Layer 8 of a small transformer language model trained on English Wikipedia (16 layers, counted from 0, width 128).
A neuron's activation on a vector x is SiLU(gate . x) times (in . x), where the dot is the dot product.
The model reads these tokens: "ay" " " "1" "," " " "2" "02" "5" "." "\n\n" "O" "n" " F" "e" "b" "ru" "ary" " "

The vector x that enters this layer's MLP at each token. A number n stands for n times 0.039.
0 "ay": -6 -12 13 29 -17 -28 -7 -10 -52 37 21 9 -3 -32 -4 -10 52 0 21 5 19 -37 14 9 -21 -2 15 -11 -36 -27 41 -2 -11 6 37 -8 -11 -19 19 -3 -27 -27 20 31 -19 17 4 -32 31 4 -37 -10 -14 15 0 25 15 -21 -16 1 -2 -13 25 -20 -33 -6 18 -19 30 -22 2 18 -1 -5 -10 5 16 -18 20 -14 -39 4 22 1 9 3 -4 7 -4 -8 9 17 42 -26 -13 59 11 59 6 7 1 19 2 -27 -21 -17 43 11 32 44 8 -5 30 -10 24 20 -9 45 45 16 36 13 -7 -29 -22 18 -4 22
1 " ": -5 -7 3 21 -17 -51 -5 -23 -20 -27 7 -41 -27 -44 -29 -20 31 -3 -1 15 39 -34 20 -24 -1 39 19 -5 -29 -17 22 3 -3 11 29 13 -16 -56 -39 -35 32 14 11 -43 -24 -13 -3 -33 0 25 13 -15 49 -6 -16 -10 -38 15 -2 -12 12 1 17 -15 -28 -24 29 -18 19 -5 -4 24 -1 -10 2 2 7 20 -23 -33 -26 -15 9 16 -32 -46 -5 -19 -2 18 -7 34 29 -6 11 41 30 10 -11 14 52 32 -5 42 -19 -17 42 -22 7 25 -21 -10 64 -10 8 13 0 0 31 3 -3 -6 -22 -35 -22 15 -17 -31
2 "1": 1 -7 -23 -15 -16 -94 6 6 -8 -20 5 -14 -14 19 -39 -17 29 -11 30 29 13 -46 23 9 27 16 -49 32 -1 3 9 4 -7 9 -7 14 -1 -11 21 -18 -37 13 -9 -17 -1 -21 7 -28 3 7 47 -35 11 -12 -49 4 -14 23 3 -14 53 4 1 1 -11 -1 44 -12 -20 -36 -4 35 16 -20 -14 -22 10 29 0 -28 -15 -33 21 12 -32 -12 1 11 11 5 11 77 -6 -12 28 25 7 7 21 34 47 6 17 27 -21 -25 32 -2 0 14 7 -15 38 -40 -5 -13 16 32 35 -2 18 26 -7 -33 -4 21 -15 -30
3 ",": 0 -29 -13 -14 -22 -13 34 41 0 -15 -22 -34 -27 -14 7 -24 19 12 2 47 15 -51 13 13 -22 -17 40 5 -25 -35 -14 -10 27 -13 25 25 16 -35 20 -9 -22 26 12 -28 7 24 -6 -2 -13 13 29 8 23 27 -31 61 23 -4 32 -16 46 -16 26 -12 -7 -26 22 0 24 16 -18 31 -51 -42 -4 7 4 -2 -7 -22 -25 -2 29 18 -26 -5 18 -3 -9 11 -23 -19 2 -15 -13 -4 -2 30 7 29 57 24 14 22 -27 -25 26 -11 26 10 -1 -13 11 7 -11 0 -28 35 29 -6 2 17 11 24 24 13 -24 -36
4 " ": 6 -23 0 20 -25 -42 9 -9 -30 -21 -35 -31 -29 -16 -26 -11 27 2 2 25 20 -45 28 -45 -14 37 14 8 -25 -12 13 0 -11 -3 26 11 11 -37 -23 -41 30 27 27 -16 8 -12 29 -23 -16 7 8 11 33 -10 -44 6 -12 -4 -12 -12 20 6 34 -12 -11 -28 10 -17 21 20 -11 17 -25 -23 3 7 6 27 -38 -20 -8 -14 27 9 -26 -27 -12 -53 18 36 -9 47 43 -5 -6 23 5 13 -3 16 40 18 26 50 -15 -12 9 -22 37 14 -18 10 27 -24 -22 -15 0 -2 30 -11 0 -39 -35 -22 -29 8 -17 -48
5 "2": 12 -8 -30 -20 -14 -62 48 10 2 -2 -18 17 -26 11 -48 -10 26 -25 2 13 19 -60 13 14 -8 52 -27 37 -15 2 -3 -2 -7 21 -32 21 6 -17 36 -39 -7 16 4 -6 12 8 35 -22 -5 -4 44 -3 14 -21 -47 -22 3 -1 3 1 39 -14 19 14 -6 -12 27 -10 8 -1 -48 38 -12 -20 -7 13 24 16 -3 -4 -8 -10 27 12 -28 -14 23 -25 17 -13 -19 78 4 -15 18 20 -6 -8 15 15 19 8 20 37 -38 -26 -4 -2 9 6 7 -10 -10 -19 -15 -28 27 38 33 1 22 -1 -26 -38 -7 13 -26 -32
6 "02": -31 -4 19 -21 -29 -3 25 26 -7 5 5 5 -5 -9 1 30 17 8 28 31 47 -21 10 -13 -14 33 -7 13 -29 -28 1 -33 -41 2 -19 13 -30 -47 7 7 -4 25 19 -20 13 2 0 -13 -27 4 18 -13 1 1 -69 -10 37 -24 5 -4 33 -20 26 -23 -39 -22 17 5 12 7 -33 60 -6 -42 -9 21 34 -1 -14 -13 -31 -27 64 10 -44 -35 37 -2 2 -12 -39 42 2 2 -2 -4 29 -47 -2 3 29 27 45 -3 -29 -31 2 16 -19 24 23 -5 -23 -14 16 -28 1 5 33 6 13 19 2 -8 -16 -21 -4 -45
7 "5": -47 -40 3 -20 -30 -35 40 31 -25 1 35 -3 18 -19 -8 34 31 -11 -12 20 57 -43 -26 27 -7 4 -6 7 -37 12 -6 12 -5 -2 -18 -1 -36 -19 12 3 36 -33 8 2 25 7 -10 -1 48 -17 61 -11 40 10 -27 17 29 -20 9 -12 32 -7 -3 6 -7 -19 34 24 44 -16 -23 41 -16 -26 -37 6 5 5 -21 3 -8 -34 51 8 -43 -4 -5 -15 20 29 -33 10 0 -7 -3 16 -17 -52 15 12 32 -9 16 59 -14 -21 -17 -16 39 6 2 0 22 -26 22 -6 10 -4 31 -6 -4 -17 15 5 -16 10 8 13
8 ".": -27 7 0 -18 -34 -32 49 -12 -43 31 -4 -28 -17 -43 9 -13 28 -9 28 -2 -3 -57 -4 -17 -13 -4 19 -23 -50 2 -10 12 -21 12 -7 11 28 -4 24 -11 10 17 23 14 36 -4 -1 -28 59 -15 34 1 17 4 -8 52 15 -26 4 11 22 -14 3 -40 -14 -27 -2 4 14 -8 -2 -23 -39 -20 7 -13 3 6 1 -26 -4 -37 36 3 -11 -1 -20 -12 25 -31 -4 -9 23 -26 -15 24 -17 -1 -10 20 23 15 11 33 -7 3 11 3 72 29 5 4 -3 -65 8 -13 -21 -13 18 -20 14 -27 -20 -6 -13 18 -30 14
9 "\n\n": 24 6 -14 64 -9 -16 1 -65 -38 18 6 -26 -2 -11 3 -14 24 2 19 14 30 -36 -7 -28 -1 11 4 6 -38 -3 23 2 -5 5 32 -10 30 -22 30 7 -10 -3 -12 10 25 10 -12 -42 35 -3 3 -15 -4 17 -9 33 12 11 18 3 -9 -15 25 -35 -16 -21 22 -3 20 -62 14 2 -24 -16 -1 0 31 -37 1 -27 -17 -11 30 -22 -14 2 -5 -24 6 1 7 4 48 -80 -30 58 7 24 3 5 12 27 22 -10 -41 -19 23 -3 41 11 -6 4 -2 -22 3 -12 -29 15 26 -7 22 -19 -4 -8 -11 20 -46 23
10 "O": 15 14 -13 17 -35 6 39 -53 -35 34 -7 33 -34 -10 -19 -18 49 -12 18 -11 24 -27 41 29 38 50 -16 12 4 -9 44 16 12 -8 10 -13 54 -4 -15 -41 -37 3 -11 4 35 8 -5 -12 -34 7 3 -27 7 -17 24 31 -17 -29 -26 -2 3 -2 -2 0 27 -14 21 -28 -15 -11 1 -13 -12 -15 18 29 11 -2 1 -24 -5 -18 17 20 -33 -12 16 -10 18 -12 17 27 16 -30 -11 31 -6 -21 0 18 45 -5 5 -22 -37 3 -6 -8 25 9 20 0 20 -20 12 26 37 19 25 20 -8 -54 -18 -17 -25 17 18 -20
11 "n": 51 -23 -18 29 0 -16 2 -24 -9 5 -4 -12 5 -14 -18 9 17 -10 -9 -17 4 3 65 19 12 13 17 4 -29 -16 9 19 19 20 6 -41 59 12 14 -6 -4 3 -55 7 -14 10 4 -10 -18 14 15 11 14 6 -19 24 49 -7 -14 -17 14 -21 -23 -11 -23 -37 51 -58 28 -5 16 13 12 -35 23 23 6 0 0 -3 -4 9 10 1 -21 -8 7 2 27 -30 27 72 26 -8 -61 -13 4 20 3 -31 19 26 20 29 -16 40 -4 -41 21 -27 -3 -3 -18 -42 -4 31 12 24 38 37 3 -26 4 -27 -27 16 -21 1
12 " F": -15 -19 -14 47 -12 -20 37 -8 -19 -23 -23 -18 -35 -19 16 3 40 17 -2 10 -4 -44 35 -11 6 43 -44 3 -5 -18 67 -12 -6 3 21 23 -4 -33 9 -36 9 -8 -19 -4 -12 20 20 -23 -25 9 15 3 14 -5 -6 13 -4 14 -28 -19 -39 3 -37 -13 13 -24 39 -21 0 30 -9 -8 -4 -35 9 25 14 3 7 2 -16 -18 28 4 -29 -6 17 21 -29 -33 -17 36 -24 -13 -10 7 33 5 37 34 4 10 30 -8 -18 20 -5 -1 -36 -10 8 -19 -9 -36 -3 21 9 11 46 -13 10 -34 16 -20 5 20 -2 9
13 "e": 23 4 -18 18 -14 -53 4 12 7 15 34 -28 20 30 3 -23 42 5 7 -16 7 33 29 14 -12 39 -8 -21 13 -27 5 -18 18 -21 -12 1 37 -11 -4 -9 50 -18 -15 14 -10 8 -10 21 -13 10 -19 22 0 6 9 -8 10 1 -36 -22 -36 22 -69 -8 18 -4 34 -41 -31 47 0 19 -3 -34 -32 19 22 16 0 -31 -33 14 43 19 -40 -31 -10 -1 -9 -32 -44 17 10 51 2 45 39 1 1 6 19 18 -13 28 -20 29 -34 4 4 -8 -10 -29 -25 -15 -23 26 -18 -15 31 11 3 -24 -21 -8 -14 -34 -40 -12
14 "b": 50 -21 2 -23 13 -12 27 -4 2 -9 -12 -27 -1 29 9 -2 46 -4 -16 -4 8 -40 28 -15 62 -4 -47 6 16 20 -5 -9 -1 -39 24 12 20 -12 -11 24 5 7 7 -7 24 -5 5 18 -29 6 -16 43 -8 6 40 -1 -14 7 -37 -31 -23 8 -72 -8 8 6 22 2 18 33 11 70 19 -25 -8 -11 8 36 20 -3 -48 -28 -21 -9 -19 -15 -5 34 24 -25 -13 31 -6 21 -20 20 7 8 36 5 20 -11 -1 17 -38 23 26 34 15 -18 20 12 16 -46 -25 51 -21 -9 46 -11 0 -21 15 9 -1 -27 6 -34
15 "ru": 30 39 -20 -15 7 42 17 3 10 -43 -46 -22 2 -39 6 6 34 15 -7 5 -44 -27 49 -5 29 11 -21 9 0 -9 -18 -23 6 32 -27 -10 12 3 -3 -7 27 12 -18 -61 25 -14 -35 2 -31 16 -21 -33 40 -20 -57 -13 26 -27 -3 -16 -7 -8 -31 -18 1 4 39 -37 -44 -1 -24 12 -14 -28 -63 8 4 -17 21 -10 -40 30 15 -6 -8 -50 -20 -20 35 26 0 0 -13 -8 13 34 -5 10 5 3 -30 -12 -13 29 3 -16 -13 18 -2 23 -46 19 11 0 -8 21 16 -23 38 44 7 3 23 -17 3 1 -3 -5
16 "ary": -45 -30 -43 21 3 8 -13 57 17 0 -21 -45 -21 -23 -7 -2 20 11 -2 -12 10 -2 39 18 -2 24 12 -6 -6 -1 -21 18 -3 -8 24 13 8 -22 -5 2 -13 -9 14 -37 26 13 -23 5 -7 3 -6 -22 50 19 -31 -19 5 5 -18 31 7 -22 -41 -7 -8 -22 49 -31 -1 57 10 63 29 -32 -24 -14 10 -48 1 2 -17 17 -11 10 -23 -36 12 5 -11 -6 -13 17 19 16 -11 14 -2 20 6 33 -1 -10 43 33 -46 6 38 22 -22 18 8 19 4 -11 30 39 -12 43 37 20 54 -3 65 20 6 -5 -16 -3
17 " ": -17 2 27 27 -8 -56 -2 -11 -13 -51 -16 -32 -25 -37 -20 -4 43 30 0 12 34 -32 20 -33 -15 61 1 6 -21 -18 6 6 -2 2 36 19 -11 -34 -48 -17 36 17 22 -45 -35 -31 -11 -21 -15 17 24 1 18 2 -18 -12 -20 24 -6 1 19 9 13 -1 -3 -38 40 -12 30 14 6 27 -5 -13 -7 21 10 4 -24 -28 -13 -35 8 22 -44 -38 -13 -26 -1 -8 -12 43 12 0 -9 43 23 29 -9 12 57 34 8 55 -34 -2 1 -16 -4 13 -7 9 44 -1 -5 17 -17 -4 36 4 9 -19 -2 -19 -17 -1 -13 -29

Each question shows the input weights of one neuron of the MLP. A number n stands for n times 0.0073.

n220 gate: 31 -23 -29 19 8 6 -6 -53 -7 17 8 25 16 -6 21 2 -26 40 -5 22 17 40 -16 -22 24 15 1 -4 20 -11 -24 -4 18 -6 -22 26 8 8 16 -10 1 -11 23 -1 -18 15 -17 40 -20 8 1 2 -7 6 -11 -13 29 -33 14 -27 9 4 43 -18 4 37 6 18 12 10 24 28 6 -5 -9 -32 44 14 -17 13 -3 -6 8 23 -1 -2 -38 -11 -23 -12 -9 -4 -23 -23 -6 -40 18 33 -25 6 26 -12 -17 6 24 20 14 -63 -37 -24 31 22 -21 11 -13 -41 -10 -2 23 2 0 -18 17 24 -22 12 18 -54
n220 in: -21 5 -1 -31 1 6 33 6 -6 -11 5 0 5 -1 26 -3 5 6 58 -2 -2 2 -47 -35 -5 30 13 -21 18 34 -29 -8 -14 9 -25 -65 -27 -31 24 -14 10 12 5 -1 42 -38 8 -22 8 -29 5 30 -25 17 -5 -45 -9 -28 -5 11 -15 14 40 -5 59 12 8 -31 -14 2 1 -17 -10 11 -15 16 38 11 5 -14 15 -18 -35 -4 -15 14 2 -29 14 -5 19 13 36 -7 22 8 -5 9 6 9 39 -35 -25 -29 18 -27 -17 16 23 14 -25 30 14 -29 52 -5 -18 30 21 -25 -20 46 17 -12 36 1 1 -21
On which three tokens does it fire most, strongest first? 6 "02", 12 " F", 16 "ary"

n229 gate: -12 -5 35 -16 30 -25 -49 5 5 -20 17 -11 -16 -13 9 -16 -4 -18 1 -18 -8 -9 36 7 -1 -4 -3 -16 17 43 -11 1 -9 -16 16 -2 1 -7 -4 19 60 37 -22 15 -6 -30 -12 -16 -2 -4 11 -29 -47 -24 -8 15 -5 31 15 -10 -7 4 21 45 -2 32 -6 -18 20 16 20 -8 16 31 -7 -20 -3 -4 3 4 -20 -10 -35 -15 -17 -51 30 1 -26 43 -8 -15 -21 -7 -20 20 25 -12 6 12 2 -11 -30 10 31 -7 23 -1 25 -12 -16 6 15 -54 4 -9 -9 -9 -28 16 -43 7 16 18 5 -19 -6 23
n229 in: 14 -20 -11 20 -13 39 38 12 4 10 6 2 18 38 -12 -10 5 33 -12 1 -8 16 -12 -28 -21 2 8 0 -11 -29 6 29 19 2 -6 28 -29 31 -13 3 -18 -7 3 13 20 13 27 -21 11 16 -13 18 19 -16 17 -10 6 -19 -22 37 -5 -25 12 -5 -14 -28 37 13 -27 -4 -25 27 16 -3 8 25 6 4 -3 30 10 14 7 17 42 8 -10 -19 -9 12 12 18 14 18 -15 14 -14 -19 11 -30 -37 -2 35 -22 -14 -9 -16 2 -18 23 -1 -19 -30 47 -21 5 -8 15 18 10 2 -18 -27 27 2 43 7 -6
On which token does it fire most, and how strongly? 8 ".", at about 0.57

n150 gate: 25 7 -31 -26 -12 -24 11 -46 -15 -18 -20 -19 15 33 -10 20 -16 -27 -30 -17 -16 -9 9 -21 -22 3 -12 17 9 16 -13 -21 -29 4 -8 41 -26 6 7 -23 7 0 54 -8 -7 6 17 -1 -10 7 12 -6 31 17 -7 -31 10 25 14 9 25 -13 -2 48 13 14 12 -16 6 -7 18 -20 -7 -10 56 -35 -2 21 -14 -11 3 9 6 42 18 9 2 30 9 1 -5 -34 15 20 -20 -20 12 2 31 -6 -8 -20 35 28 15 -30 -14 -16 -4 -10 5 24 -29 15 -14 -31 26 -1 -22 17 -2 -8 -48 23 -29 18 36 6
n150 in: 17 29 -6 41 -16 -24 14 3 20 6 -17 0 -2 1 -39 -49 41 -7 -28 19 -6 -54 10 46 4 -6 9 -11 -37 31 -9 -19 26 -26 11 9 29 17 -15 29 36 -19 -15 23 -15 -2 14 3 19 -34 7 55 6 -11 -2 -12 15 13 28 5 -7 27 -7 4 23 18 11 -10 9 38 19 26 4 10 -5 34 -25 35 4 -16 37 -1 25 30 20 -13 16 19 -32 -22 -2 -7 -30 21 -4 3 -29 -24 1 -5 16 37 7 -28 8 -11 -29 20 43 -12 6 3 21 1 -5 -16 -12 14 -11 19 20 45 19 -6 1 -8 -1 35
Which token does this neuron like most? 5 "2"

n104 gate: -1 1 -20 -27 1 -1 22 19 -3 5 21 21 -25 -14 -1 -23 -23 -20 -31 13 -11 21 23 5 -41 -17 9 -17 16 9 -8 8 -19 -44 -33 -28 -13 -35 2 -4 -1 -37 21 18 4 -6 -24 23 -32 -32 14 -9 12 -23 -21 21 11 -24 4 8 20 -57 -42 -23 -17 -14 -12 25 6 7 -7 15 35 14 12 -29 47 2 -24 38 -30 7 2 -17 8 7 -31 -39 6 38 18 2 -19 -9 -32 29 13 4 -26 -25 9 3 -5 -3 -1 -1 -11 13 -10 4 -28 -3 -2 16 -15 33 35 -8 -7 -16 -34 3 -12 25 7 -4 -6 0
n104 in: -9 7 5 7 -14 -33 20 14 -44 13 -26 -16 -30 4 18 36 25 32 1 -21 25 23 1 -16 -55 6 14 -25 -17 -31 -24 -8 -11 22 -22 -2 -1 -4 -8 -16 3 -6 11 4 35 -6 -12 -7 2 -19 4 -26 4 -23 24 23 7 28 22 4 10 10 -16 4 21 2 1 -4 -53 1 -16 7 24 41 20 -13 2 1 23 4 28 -18 -9 31 -43 -10 23 6 6 -13 16 -21 -27 7 -26 -12 6 -32 -26 24 -53 15 -10 -18 -53 2 16 -13 -24 -18 20 -13 4 32 -9 41 21 -8 42 6 22 25 -6 23 8 5 22 27
On which two tokens does it fire most, strongest first? 16 "ary", 6 "02"

n181 gate: 41 -4 -34 -4 -6 9 1 -3 1 7 27 7 -21 -3 -10 -19 -15 18 10 2 -7 -5 7 2 20 6 20 -12 38 8 -3 30 -11 32 1 12 -38 -55 -28 30 16 -20 -33 12 -8 -2 5 -31 14 34 -14 28 -4 7 16 -10 -17 -41 -8 14 -18 11 29 1 -23 -23 6 1 -17 20 30 -33 34 -8 -13 -5 -45 -2 0 22 -23 -23 11 14 -5 14 -30 -13 18 48 -28 -16 -13 -49 4 -10 36 12 -8 -21 -9 -26 14 15 4 -2 5 -53 -28 -19 -5 -9 -7 -14 -4 -17 -1 22 -28 -3 -3 20 37 6 -20 1 25 23
n181 in: -21 -17 43 28 -31 14 28 11 12 10 32 -5 11 1 0 8 -6 -10 1 31 26 12 2 8 19 -49 17 32 19 -1 51 -12 22 24 -24 16 -1 33 -31 27 40 12 18 23 15 26 49 -3 -22 -3 38 43 -14 23 1 -3 35 17 -20 12 19 9 17 -40 17 -27 22 -18 -4 -26 -24 46 1 -2 4 -26 -13 13 5 27 -6 -27 24 -11 41 11 -50 -9 0 47 -4 -1 9 -18 7 43 -7 -3 3 -5 -24 -19 -19 8 16 3 17 -13 5 -10 5 -27 -9 -1 -50 -23 -9 12 10 29 -9 -10 -6 -14 -13 30 -19 -3
On which two tokens does it fire most, strongest first? 16 "ary", 10 "O"

n2 gate: 28 6 7 1 -15 6 6 8 8 -18 -7 -14 1 -47 -24 -9 0 11 -16 -10 -12 -8 -8 1 -23 1 0 -15 22 -28 9 22 1 24 28 -12 24 -20 14 15 32 -27 -37 16 37 -12 -8 5 37 23 -34 -22 -28 -27 35 -39 1 -27 9 -16 -39 -28 12 32 18 55 39 35 19 5 8 -3 13 -34 -10 14 27 -1 -39 35 -5 36 -19 6 -19 -20 -2 11 -12 20 0 20 27 -4 30 -12 16 -45 20 16 -41 -5 9 2 -21 7 -9 -15 13 46 7 19 15 -10 -8 -6 -29 37 9 -48 21 5 32 -4 22 29 -24 -19
n2 in: 12 -24 36 40 42 -8 14 -4 -3 9 -40 11 6 28 -11 26 18 -19 26 28 14 -9 -12 -8 4 8 -6 -27 13 -3 -1 -10 -36 -36 28 8 15 8 59 9 -26 -41 -6 4 -15 20 2 0 -36 1 -12 -3 -3 4 12 6 19 14 -7 -19 -5 16 22 13 -39 38 14 24 17 -11 27 -31 0 5 14 -26 42 3 41 0 -44 2 17 9 -28 -20 22 -25 15 -25 -1 -7 -51 24 -8 10 11 3 -7 38 -33 6 -6 -20 -15 23 6 27 -16 5 -7 8 33 -3 9 -28 27 -15 29 -18 20 -23 -10 2 19 -28 14 -14
On which token does it fire most, and how strongly? 12 " F", at about 2.7

n116 gate: 10 -4 32 -28 17 -19 14 -26 1 -2 13 -6 -15 13 -7 -21 -12 2 6 16 -11 1 33 7 1 -76 5 0 30 -15 3 8 8 -7 -23 8 13 3 -1 -6 1 -1 -1 -43 18 18 49 9 -35 0 -28 29 -7 -11 17 7 -6 0 6 61 15 3 -4 6 10 2 -4 11 8 -42 -5 22 -28 -23 -23 -28 29 -33 -20 -9 -18 -4 45 -18 9 8 -34 22 10 -1 29 47 -1 28 22 19 8 11 -33 15 23 -14 -28 -2 -25 25 -1 4 7 -16 -5 -13 1 22 27 -10 -20 2 0 -2 19 20 -4 10 -46 31 1 -28
n116 in: -4 -1 -34 19 20 -18 32 0 -14 34 12 -6 41 -32 -7 -4 -37 0 -28 12 47 -40 19 1 18 -28 21 -5 19 -35 -12 17 27 64 10 40 5 -5 -4 19 -11 7 13 -41 -7 -33 5 -22 -4 -16 13 -14 2 18 8 -17 -10 5 13 -14 -29 14 -14 0 -2 -29 24 -26 11 -22 -13 28 17 20 37 -3 -22 -14 11 -31 -21 13 -3 11 21 17 -2 -11 -9 8 26 11 -12 -34 2 5 -2 21 11 15 8 13 -36 18 23 8 -6 -1 -12 6 1 18 25 28 10 9 7 -7 3 -13 24 -23 3 12 32 -16 8 -11
Which token does this neuron like most? 2 "1"

n165 gate: 5 36 8 17 20 -21 19 -18 1 18 4 23 0 3 25 52 -10 8 -12 -15 13 47 18 22 -32 22 20 3 8 -13 -3 -36 11 -18 20 26 -13 21 4 -31 -23 -8 16 -22 -5 10 -61 31 -6 6 -8 9 1 0 5 -8 15 38 28 26 -3 34 -29 -40 -21 20 4 1 -3 -3 0 5 -17 -57 -35 -4 -23 9 14 35 14 -40 -8 25 3 -21 6 -28 -12 -44 -29 -41 -19 12 -26 -21 0 23 1 10 29 31 40 -13 -25 -18 -1 7 -35 1 16 6 3 26 1 -2 -15 1 -25 19 3 -29 -10 -19 35 -1 -5 -15
n165 in: 1 -29 19 24 -17 24 -37 -7 40 -11 -23 28 -21 -15 -8 -3 -7 10 13 -16 -34 10 3 -30 -23 -5 0 32 23 -1 29 10 -2 -22 -18 49 -17 -3 -8 27 -12 21 28 1 -46 -2 3 14 -30 1 2 -45 -8 11 -24 42 14 -9 -8 34 -17 -3 -33 -30 -42 -1 22 -67 27 16 -8 -11 -1 -7 10 -8 52 12 -17 -34 -10 -2 33 -1 -20 6 -16 5 -3 23 -5 -9 -10 31 0 34 -17 21 -3 -12 0 19 6 1 -14 10 -34 29 11 -55 15 -3 -11 20 11 16 11 37 3 -22 12 3 29 -1 21 21 28 16
On which token does it fire most, and how strongly? 16 "ary", at about 4.4

n241 gate: -25 3 17 -21 25 28 1 17 -1 -1 -22 -8 4 6 23 -10 -44 -4 -19 3 -14 -19 -28 -15 -29 -14 17 28 22 -1 -36 2 -13 32 16 -25 -10 -31 24 -6 13 -33 -14 10 -49 -14 16 -15 -20 2 1 -18 -2 39 -26 27 12 4 17 -11 6 4 -6 17 11 -2 8 -5 -24 24 -9 2 11 18 -9 -14 -29 4 -20 -1 -9 7 1 32 -16 -7 -21 -2 9 13 17 -23 -1 -44 -26 -33 7 14 11 2 21 -33 1 -41 -34 22 18 7 42 -4 38 8 22 19 11 -9 40 8 22 48 41 3 -47 17 4 19 -26 16
n241 in: 1 -25 -33 39 32 5 -13 -19 -38 7 13 9 6 -2 -1 -5 -3 12 -5 -32 -24 10 19 12 -12 17 -21 28 9 -12 -20 -9 14 12 -19 -9 -7 12 -3 -3 -28 -47 17 -21 22 -15 -38 -3 33 10 7 7 -18 -8 -27 1 18 19 14 0 -28 -30 13 -30 -12 13 17 16 1 -27 25 -18 -35 -35 -8 -5 -34 -3 42 4 40 -21 -7 18 8 24 19 55 -2 29 -33 -20 -12 -17 7 -14 -25 -39 -38 42 69 12 21 10 61 2 34 -26 -25 7 24 21 6 -10 1 -19 -15 6 24 -8 6 25 5 19 -3 -7 11 -3
On which token does it fire most, and how strongly? 3 ",", at about 1.7

n317 gate: -6 20 5 -2 5 56 -19 -45 14 16 -27 -29 12 -22 6 -9 -12 -12 -34 -11 15 30 18 -14 -24 26 -20 6 -22 5 -10 -16 20 36 -4 -13 -4 -14 34 -30 -39 -5 7 6 -27 37 23 -8 2 5 5 -9 7 -4 32 -35 -23 1 36 20 17 4 -15 38 -34 32 -15 3 -15 3 23 56 -10 5 -17 12 5 -30 -21 -30 12 -39 29 3 -22 -33 -13 -12 28 -22 24 7 4 15 -37 20 -9 -28 1 -8 -5 -8 -37 -31 -7 40 -9 -4 4 -6 -14 27 -9 -18 -6 23 28 12 -3 10 -5 -22 -20 1 9 -26 36 9
n317 in: -42 -3 -36 17 -30 54 33 0 -2 10 43 4 -8 -26 21 1 -9 5 1 3 14 2 11 6 -44 32 16 -2 18 16 4 -27 1 36 -8 6 45 -17 7 31 -19 7 -21 13 -40 7 56 -17 42 18 1 -19 0 -3 37 10 -15 -28 17 11 26 -36 -39 5 9 27 3 -5 -46 -21 12 70 7 -10 22 -10 17 -33 -2 -13 9 -24 6 7 7 30 -5 7 -7 -32 19 3 16 14 37 -12 -5 3 -25 13 -20 -17 -20 4 -33 8 -5 -3 -9 -18 -6 17 -5 6 -19 23 -23 -23 5 -12 17 -2 12 5 -31 6 -34 25
On which two tokens does it fire most, strongest first? 10 "O", 11 "n"

n105 gate: -8 18 -35 -14 -5 4 8 1 13 33 -23 -10 -12 -25 0 -23 6 34 -24 2 -25 7 -63 -3 -30 -18 25 -32 -7 2 21 3 -10 -6 6 -15 15 -35 -10 -11 -34 0 21 18 -1 -31 9 56 19 39 0 2 -26 8 40 37 3 35 -41 -1 35 -21 -27 23 -1 -19 10 -27 -8 -29 -29 35 -47 13 -20 -15 1 -26 15 -17 15 -4 32 -23 10 -6 -27 -1 -8 -37 16 -30 -28 1 -54 32 16 -18 -11 -15 -1 -2 42 -7 -21 11 14 -20 -18 -8 6 5 6 -36 -1 -6 12 -11 -16 3 1 -1 17 -16 -10 -7 2 14
n105 in: -6 15 -3 4 -34 14 29 40 16 -7 -28 -10 -42 -5 -7 -8 -4 -18 -9 6 26 4 -10 7 -11 5 -7 -4 -20 29 -5 -27 -46 22 -3 -2 28 -12 -12 14 -12 -15 -12 6 17 20 6 27 13 -21 -7 6 -16 -19 14 24 1 13 -24 -6 -5 -2 13 23 -22 10 14 -14 -28 9 1 -1 -3 -10 10 -15 -52 -13 -31 7 44 28 39 -31 19 -5 3 -23 34 11 -10 6 -5 5 8 -12 -28 18 1 -64 63 40 2 30 13 18 -36 13 0 -10 -10 7 1 -24 -2 -23 17 2 13 19 12 26 19 -10 9 -35 -8 -41
Which token does this neuron like most? 8 "."

n213 gate: 18 -5 22 -44 22 11 41 -25 9 -1 -2 -25 -11 30 3 -18 9 6 -8 6 -15 -14 -3 11 9 -16 14 -31 38 -7 -3 36 -39 6 20 -37 -6 8 16 16 33 5 37 -25 -14 -29 -5 -3 1 45 5 -19 34 -54 -8 11 16 -10 17 12 -14 -10 -19 45 14 25 1 16 -5 -7 11 -26 10 -2 -33 -22 16 8 33 -38 43 -20 -3 43 14 -21 17 2 -16 40 -19 -11 16 -27 -3 21 -16 -1 55 22 -21 -8 -16 -18 -2 3 18 12 -30 22 6 1 -13 -2 -2 -1 33 -8 16 -35 -7 -1 -20 -28 -31 -4 19 29
n213 in: 27 -5 12 -14 -23 19 18 20 62 -2 -5 -7 -48 24 8 -7 23 23 9 -8 21 -21 -57 0 -3 3 10 47 23 -25 -25 -9 -21 -3 15 1 -3 0 -13 -15 45 9 43 14 27 -7 1 -18 0 14 -13 -17 2 5 3 38 -4 32 -1 -81 -20 37 -22 26 -22 -15 -18 -31 -7 -2 -6 9 3 -5 8 -1 5 -2 8 -30 -18 5 5 9 17 51 -14 -22 -25 -20 29 30 -16 39 -10 -16 15 62 24 9 -23 -9 8 -12 -28 5 -15 -24 -9 16 9 -13 -9 6 34 9 14 -18 -13 3 34 -1 7 -24 1 -1 58 23
Which token does this neuron like most? 14 "b"

n252 gate: 36 -29 8 -25 10 4 16 26 3 -20 -8 6 20 22 24 -25 10 35 -21 -3 -38 -32 -17 -16 -7 -22 18 -2 -7 36 -3 7 10 -35 -7 -17 4 -22 -29 14 9 -17 -19 -10 -55 -20 -1 7 32 4 18 -8 -9 6 18 -28 -8 -32 -28 -24 18 -31 6 -16 5 38 -15 -23 -29 -25 -22 7 0 -19 -18 6 15 -12 5 34 22 3 -2 -4 29 -30 25 -2 -29 -20 21 -1 -22 19 5 -3 9 -14 19 -14 -1 -33 24 -13 -5 -36 12 34 5 6 19 -29 -15 24 -20 13 -46 -15 20 20 -33 -4 -30 -11 -27 -24 -21 -3
n252 in: -25 11 9 -20 17 -24 0 16 17 -4 -21 21 -9 36 9 -17 -13 -1 13 -13 9 -5 -3 29 19 1 -18 -41 -17 -19 -20 15 4 -25 21 47 25 0 -8 5 4 -24 58 -8 -5 -15 25 -18 17 8 -40 -5 19 36 27 -15 3 -31 0 -36 -11 25 -44 -15 -38 -10 -26 2 32 -10 -31 21 -10 -18 25 -2 -5 -3 15 -44 -46 1 22 12 17 9 -28 -25 -38 -23 -1 7 13 41 -5 -28 20 -44 45 -4 -27 -34 -8 26 8 17 -21 -3 42 -24 -8 -9 -1 9 19 25 -15 17 2 -14 -3 7 11 11 16 -18 -1 -1
Which token does this neuron like most? 14 "b"